Layer 12 of a small transformer language model trained on English Wikipedia (16 layers, counted from 0, width 96). Numbers have three digits each and are written without spaces.
A neuron's activation on a vector x is squared ReLU(weights . x), where the dot is the dot product.

Input weights of the MLP neurons that the questions are about. A number n stands for (n - 500) times 0.0021.
n56: 612491566322396408469385503535525331231427509414371374451552470513570717494408675400529643459438727421494458646474637551593423507339510564602364599476655281774638483612482451621359320348561565601538443516364552218483640485452509587399452514527560560445685529697436411570549581503411450397
n76: 230566547327554534312436347508478577459624560652630427523565571492381524453548700567356702338479544390686331500548545412472390504484640428504320609479532504327397492437442641345306459525339185608332049438478395759469477424701435385345204371432376518435324515422591719314686465482504567522
n99: 538484552521282521542484442322516580442407524349444402563527420714500508521537520464425557481552469716347459500456634559433476433641359395497458403401574524329573568711585331539487599405524519614361565431529474484427591503500471471548613380323387422539509454329589422536600582440483338434
n107: 490643270522602597570597352482434566526565378293480556573688455429346401700469542551650282548500435538646284521503588448419270443452538579559307601701394510466320497427422519547546595394405569401230452417590453604570454444520544490561367503417575491235593526286555639541569540446510608327
n126: 644494450475385429278458535550659359657476490433652464363467543520562425456469518660457530390415545619304643406497320280643621402390466323406455406507469591358475627760509550576251506344510583693443325654558641320414620459585402490406484521445459377541579371456203582483613387481469449509
n127: 252342558571625567363613465592514632458481472603383550326554487595453511721590435603436458560444425349648413379497493546695362544437559339144469467592548546642351414462531260836635421632504275446252481370507436433529312697535401510530528662303463301497429454533475313448507389493319478483
n138: 721487426657356474516434461546320364506452500429445253500530604497484390589441546311408506395558538588289481574647671384377520497614628378259497486596722464890557639737468396449579446435573460716539490372682428576512513509365431429475628525379562512588569444483234530493494483458306558516
n139: 582435722453465313470573608441417366488478398392450540338438350595560452564497480414631525515556384487622708776425515439503576371462529545503440394599490527516602570541459732656558654440586506520545622298266366369388416625673442432571570623574439529427522531469536764475471562627542579506
n143: 594487465612539360359480444529530403464378314471580551293670475584717451613335496174460639340472504442493529496518315497514500639592539457371500361471589513646664436343604603562483520478503306018640486534490803547500411607446528493572554557611564478503393303514493342648590507392626472535
n147: 411574396387416459448519363332494606410514306592559353403551518428497341570342391625481607393632423354525620601304402615572481614354577403329478568435490692467545503371451582512544669358436458376383463345500576529531419573513509611524589275455610485567437596497576727388567561635243464221
n188: 604702500585624325343531500741563511477577413313381259441457329548493745611700632608542598393351411471442409639570489407292554456391657427146549792658629751342604641373378368630473604500725574303394665484587394400535335386615531556350604402587427305467391442724370443468540438440492568747
n201: 552582616374478583478429331454421668655641628587704399560454383332524642506758563652581379404554421414607362541465606532234455350673544363414459460468408490497433609569475562607487362518745461362402551602637633639480295323552424506563413373558327473454480598278577477642515513340576527463
n205: 414683373363312424458540564370530589518438491696608509453406534443392690426454603349562492393409536533380278490410417255484429761448468441408491481430468509533423468599420468449154482488320484544520490317384459500544503515398452530446620464625477616538484404503608561400757469575540676588
n213: 567643274486433367645506560503596488544370774428391500464629589517425547509608390566277541513479604439449349571555354487381624339570537632503531395621487462449459597519681342580612358366751391559523544503667497366586526436411688572639592453452376497588524558297573481683595283553442348485
n224: 411413561526294570408512468532494574459511576465564575561731489445584769628500328522571538312379337357527612503427553336469467552587475425315506476590544600478625382434625540641375465605488656623560459400585324423425597349435586483530509424450460469668422482351423665590437666454380488646
n232: 390479526423470363399606704408433500442631370279721424381449491650551625385493564392698486273459327510437568423371534509366522487645510390590587587551599313537588490674461431576563726421624468493465404487385458623381478467604403436570547226340599500410566345500547525566521656457346441363
n239: 375389427377388581102408542458545483444649521658478410664623560633405459634583473667418451479642240527272395485454511564563436482272616447398419529496508684500624601438339674521793642447673641554510414380514442396555689507268578538510471606456560570811662453529486603347568435351508389372
n251: 542600549607347376509644538312472475312573525517600425615675655400515513438565662503583526510482612455276567551591558532450369692342551432541478404375409366625222429525506625581513634374652701587447446543459405433509507463689448494530375432415766530331574474385292503520623425537623756373
n278: 533397492415487487466638409338550411407352621535463475556415402576641429654529570483549336452472359430497397390431570505554516422585720445566551455627437575609453434529471368576492453401415220402362414605417401622527334492416564476457568486567337436609394443531524457511409558405430455366
n279: 481633595410401412338205413532518518399453642632343459368459600523461500578512524350585388386466285516404405516510799649381452790566414625716274546392664485418460418676607645238622432313407623597394220504460624519343341486578466644589352598650481503401644530303596762600511372400437473409
n281: 596480279420666453349533388451410514477497429626537339509558330562531584417529510531620525417683573500509622510489413648522449333440374433595426571477459661589545509439563331424593512550488518379368557436494320455481503799467552371564662414562368424598633521442545721650632573703487484440
n282: 590613354518552644572693414559415485468682436451527477474399473610442325450459163487342701228572490372419482710559416490393416630655673469476471467570483487469301568444407660650445484431663647461488503487334478445544556519419512333425403431220466394330680500384439551487519362519469557448
n297: 615484419467410503373490503614446409693363510447307480584573436622543483447750602445444437594503365409510481402425405589296248544551469479497222399706790523510546593583484569748625630577424513461437307560416644523476460544461521343530205364506648325610559361564569454637497523481482483658
n301: 524384402388415473159411565558512471567511365664491626439494481466579634480674545416491557653459428494307359522457467512714506641662541434538559619448616541550539635295448673549452361622485599445448472400450540312457363480607567605575372412382562388600503332607536384602452551483532466393
n304: 470470494392448612538536503586473377551558467480595408428559245582434481482545602678579628545542523676600240435636339408554436550704471574167470569592426449436378615444617587627567532440466340533710494422551599454615410491421561497497330329606417337582580567566512479490690491600435585512
n308: 609420470497518363557508282601451472383418316388461252367565485401523486528458385425657561505414404705524631421517503559453500596642483539365429440388402513461491539562656467386535552607556546445439427563400416564442481505636584464507335596425385567490581304486617516406487492624503547462
n315: 617412581467385288360482514487551489514465717433591604446509565585414472523494500347550473515310444563397633722586529715512462536546482292416355624478463474581398574318624478619465614695515539490524602557431618485476623416471527609541582347387340673598339444671447377466514458472531406444
n317: 242442529633497540701491376469616606571560624697441793404557564555560598603590530438591526665436560332481366513638563399314472471487513477493311587384566528497415576604418377622585326509414468428468318516267446418429324533557540488547472403672457550521596490523437334507434484195453562426
n337: 504294612454583399504319392565573369371377541610606508666661419488343472482648118602288548579538240581492300488462553568571383371425492316544623535336365504572786552478460313438284306419504615500507381334340551394616411696451428419398413299749472511507492557752534489421507255562209418307
n376: 483483493665237415540462633310560477557303514653607479398542503639523489626449548536497604264618299684607621482453531386475435308648457398522422511463645544580295609446696530590372517542333280335446460623425556555354398285531472507532569478347218429421558483398624833514394514296378507477
n378: 448440585435520315437543370513586535602514494507652388381478560557352673518588586420715312564514458448411573503411491485478638519516564432480436371533445421458434068408476468714454408385556432594483548522300412472633334720331517593340488552601381422620497327538463540545432572494441595491

Each question shows a token from some text and the vector x that enters the MLP there. A number n stands for (n - 500) times 0.013.

" \"": 494553575563539506493674471536561551553579475485540582579388406444539535610411585553551496549425583323436428305444481507521542463631322561562460480418473452482651578610488494544514464604504658600437516471521531552497357550362525602507564490535400474383478434578545568495358533362565372525
Which neuron fires most, and how strongly? n317, at about 12

"i": 640504559557502498484606515513494502521447432548419485515441580502690513534478547531490543465511568380512583215506436503530605502709387555507518485386420428578511555420575456476601533549436661568498542453391457626531499540498703647409547683529523585535411540554522525481510579526558472520
The two highest activations, in order: n308, n143

" to": 640470480550569509661632544557452533546549381548549529567523598584498532410462624414575529533540659492559502522523505635479545534552469570518542462335492329473596627503389594527543525488533654726443504464447568517602495498463754558459601427427536518446507510522507488469430568438628501451
Which neuron lights up most? n251

" ": 479566526543541643558584523625491469550507491520606496521502542469577467586424570503496467581506628446495685224543482485474580470587475650449593489473437493447616650467401528438570523595453515681523649527503524589452285531435436515522580495469588573326447493560544552469462495451478397462
Which neuron lights up most? n138

" is": 461517505608644465449499443623494654508588473483517498473477594508518457430421565511435419600506453513645502383512446618471496555580469553525642503440372445520610513347422483561496467454494765664425544465684440484557419472416642660371516448386538581493508477547531498529499546394503469543
Which three neurons fire most, strongest first? n107, n301, n378

"-": 598509526641648532501552531500461532485459417573476489545532417530513457564353515489450564537467583302452477245564422526490543542571382469548510469342506497517537625497496495461431596613488561726569551527578524554482494562444572484408458501480476509510307530508422659523360587396472384435
Which three neurons fire most, strongest first? n138, n224, n126

" for": 653465450556549437471568544569507506431528461509621532565549606582611452507440594484561471446485531448513427512543530550527597568565492538466543461400430290498563641448365592480601488566516624750414467450611486538470490471435732585425648463446577637376512480507477459461497548428627481499
Which neuron lights up most? n251

"s": 484607468590577551483552370539473571414539426632546566545464519643578417453439550597501513516588444380394539423539551534591417443583624386584460514389451553349512595491418437554534453618439484575464688447567391461569396528531513567448549600456517446400431598672510543416511649498613365486
Which neuron lights up most? n127

"3": 511492422569541499478567576553540458438407485518381378577610394517584440361553476541462397488506609463627647539503357547488526585577365590547504436385521392470512554487359479511583568507352524557606584460636429576589525468423509526556625677498632561401508562571434412430343516399466541487
Which neuron fires most, and how strongly? n138, at about 1.1

" object": 504514505458474480563614575681549480581461403507527488537428450454579529485421560483484559494551473411636679404521475448657556570595451544428532442473362444388654480482481559541492403541486582693513557568497406485525399477404648689475573668503571515402473503577579456395499591479654513549
Which neuron fires most, and how strongly? n378, at about 5.5

"re": 641512494580474494494523566540428588501489383615478482571521422460595480472394575643459612570509585503544659342532446588560515486606401630531495489418413638469433656493466491508525438524479682581416519530560514551512405504552827450430584587501548503404461568567509518439524579499507506534
Which neuron lights up most? n281

".": 576381535527569632469509533582451710518487520562557586481511431571519310448520555590513621453471613408511579411426511420441631661522440571562552414380461510426530553514484578440651442490557596638499523573534615579560359450493547555348657513429646541493470482578537576439524595476464495537
Which neuron fires most, and how strongly? n147, at about 2.2

",": 620449553573490454451567615632474657535442484601588527496495524593527452309469545499496568507551505407532594446441403478534555477575441620648608534487535450412464509450486520482614449508494680719466667524561506530550483486486713605392577525461479442451379393569499564495481636539576440479
Which three neurons fire most, strongest first? n301, n378, n281

"4": 634533490554566516440494530532386497444463453546577546573386450496591358511539555569469577489512583495560620590497499554485623610576377561429623372392445438522462516468436550495516506540431671725520502552541508692537464519437581605470675622418619633384464520601534431412530530431486463461
Which neuron fires most, and how strongly? n138, at about 3.8

" a": 527466554510574483519595463587520466524443437543511464532407585548542414427501617446522554484506498472607472497576454557511467513526404466486621382387506499587630694518461455549507606490429651759416528463516394545394515472361549603419806551468374604462488506465550520452481568452490554438
Which three neurons fire most, strongest first? n138, n99, n139

" up": 593555549532591425526512553534505595504512522527561446521522563493494480408491664464467515458494528364546503488587490557548491553623537454576557574460436435516547618452328463487573398511380656796538504545594529447351487500370665575400617507497571540350563476558473537520484449383557339460
Which neuron lights up most? n56

" m": 567482490515431550550549668484568525563514443556602507574493537616616408484476644520449355496528496463444474374443638517547596511624523505570444353377460494444622492425355460425645343455396550615523543555596417624477421483511461602553494558509324560382530624494551499490483510504562378379
Which neuron lights up most? n279

"negotiat": 592487586514493564494529612573622537425466424616530545465402565627579498565397580550309422493477464412638408446513588488575503594492553540458585459543284556402609642410526458569468466588498510639500565491523432541582449389426441577490485596468662428412427619415571430384489609433510483524
Which neuron fires most, and how strongly? n127, at about 16

"hu": 588474519561459522507595597507466538538544349520437573502470486494543510505453529466517543563483564472444519134517407516627477531622510535534634465457519525516478635405528468487552504570413532550471469504509412671572378564512734481467512714544583552454398524542551451502529598479630476483
Which neuron lights up most? n301

" N": 563527627583544607538584513582361491626488513512617585482584511578580415526522600510393521358534524399595510373540506543564559482716411572594535354351469430371577640546482399582488486503421620521509604523510497470413445408443473495592536607565433565504432593624576485517397572460586559468
Which neuron lights up most? n201

" English": 458395539530504540471619481642438526541527426624602559515405451471550455475399550582470613596503677449486536442523530460570479507623380649553531608433386366395608524540496542533424543519447648651463660444492462499475463516429645536471672686514486515455430514419582474555599520509614456575
The two highest activations, in order: n205, n139

"ing": 497507535569554492529470595531505515505533483485511444533362502532547504461440644510414473593516579498539592470570408442633564472509480670495575538507421449406593530437483596471459557495449629767548640566418492478434455537522709547418704589544489545465383550631510530488473644457607339536
Which neuron lights up most? n139

" sub": 472571568516498572462639566565593489525474477699561524527527510487590380542374532488341486547644657395562491299541439544576535556590571493388506508389385434357622569446411618594519506539446520676499506472393514480385450399384507567533557519482506504465466535569551537422462583418571391459
Which neuron lights up most? n239

"en": 464623521486501478476590503555552571485536444742548530542539536530405415440299553574470481588575476395551481383456396503631438530607445544507586560364411522400539554554589514430500533399511613650459564421423493572509380546403504621488501477503620536408491668418473542470411515414581331440
Which neuron fires most, and how strongly? n147, at about 22

"ā": 539451569641445485502580569606443536603487435544480584574531500494586472552488520453504435536581549386469498228408460525549496558620385520385540474396483526528598588383464496497621557534440552476446524459508492696557490556482747499476524723522564472428428471565488538506616522458661504567
Which neuron lights up most? n143

"t": 331488395424599609659560497648481473573544523651557463581477535589513438507534622551422510502581555434420461332548443391604516504577480573447458486409463480424530512495348560416431521507327519522525627464612487602486439468529572620389608607533531590407461479498409522443521669471495352496
Which three neurons fire most, strongest first? n76, n205, n304

" of": 697505475543512507481597529578437573541511464544589503631443554601554388430474662421508555520397530450589539589543454448430605516599475568456561410441501407466539629539521591525524489514471681727465534538518428613490495554457691595470712510473567604341448510581525403477502545456534482515
Which neuron lights up most? n138

" For": 618465480647581494527577612462512620399467586535518538526443558616547512511458590411449494534512538512469415420569490559477523562473498591542658483422490414315534604434443495396596481528446602680473514492551601588419476376344672505469546440494635611340463415536595501477556487360602419550
Which three neurons fire most, strongest first? n99, n279, n213

" episodes": 672474451531495560612508450686521455477538497553451574501454526436539382394454528567456585426422483396667520563524526505622571608522379589512542302451356336358582563495518570549549443609525641681480485579520414460497451528471620550471476596445465565508462498557533393366504530416528521561
The two highest activations, in order: n308, n282

"ted": 571557497496566488451610532569506450461485388550501536447474536562503475369451636486481523453498558434580474634474365478639578587600510623500561452463263390481501586439293472452626379527489719591475570534575437593529439476469545558334559573453526488453442452495468392461413525371583476544
The two highest activations, in order: n282, n301

" under": 612467498572567512569518607659432581565490590544554480492442577519494525533346609462463555545461517498532505462514429540377527491552471488492504567358536470392578597523374554531547528561446633719444595462353553529441439487388716533335638461545571480483404489572469441547422645360555425480
Which neuron fires most, and how strongly? n317, at about 8.2

"enny": 599502591463525535429600526566513484511519474542503563540418491580502537475304631598507475544472464420653474493483495522585511567662395631620527527426386425464487597517550476408550600545462550735440471480556378508542462536484803629375518634483533526531423512531475552488551577491581519502
Which neuron lights up most? n279

"\n": 559435580663520618529493477592496640430428434499550535548419416509631412502451545464457350535503561414516540450466435530634552616552518589515500418456373448378616626413484500476567425491467709476569741507593506490489507423479569482357552443487518492632403521538571549500526547397402409615
The two highest activations, in order: n224, n143

" school": 663598567546492510547486537522401447593446409493563600438402506512520419456439575491443478482517560344566533437602484422549530622528383604526537493340416335434617539561539538552615554449434757634493415547521342580584432429498566580480526626491507565386500523433469495442463545342529530506
Which neuron lights up most? n279

"as": 543604524582679612491546470503501510398602510574541416524343446558422363519476465526425439506605450529601476350489354469628510452462486479572516546399509570434506580480471492528527508412471538597461594564559611485458476578439491557543559645495588417417645542555463447368550661470668281448
Which neuron lights up most? n239

"ie": 571495576450563612503516464553433560473435522562491442503409534594517380510514600509542384489575543449583522341568397400703529598559487637473548501344487486433416605476482614395453607448362580646507503524442522576488420428443585611408555626694548561419431631548394501471592451482566509499
The two highest activations, in order: n279, n304

"rush": 556453589510572527523503455511558499499406484598425479547396538576571605523384557516480440527452470405570560445520428556514511492539447594608622485537365561418523671493455501512487563487428679762555408517469379584622456542451657628401474677552568535495456493598639479538410612478574457584
Which neuron fires most, and how strongly? n278, at about 1.4

" provide": 616448449552581455481538482592526631546580411515615542533429601577610496479453601510523528516528512469489534539571502528485484464571410461545543529496400425452673565455392501538552477512474682698490489514557527617525545515505617721459689504408537545404522378675491413433370551407648442481
Which three neurons fire most, strongest first? n315, n301, n232

" between": 703453491543487430528579573572515601522424501476582489583429646557454529505498629432492593512410545357587603542538464570452541477558460552541485384461422390488527592595483559546626427504461605640519625573483520488497503461387674610479760467471532588467408537569568324470502558483497405537
Which neuron lights up most? n315

"hara": 532441473608536566444653554526466537446476356553352575527527463468546471410427585493484572616405585520505598320536417598529532481640434507538587499425435478465496580426466481472614532612501594498503518552468423666497409557493815507404541684573545557543493490499500483556522622483614466517
Which neuron lights up most? n308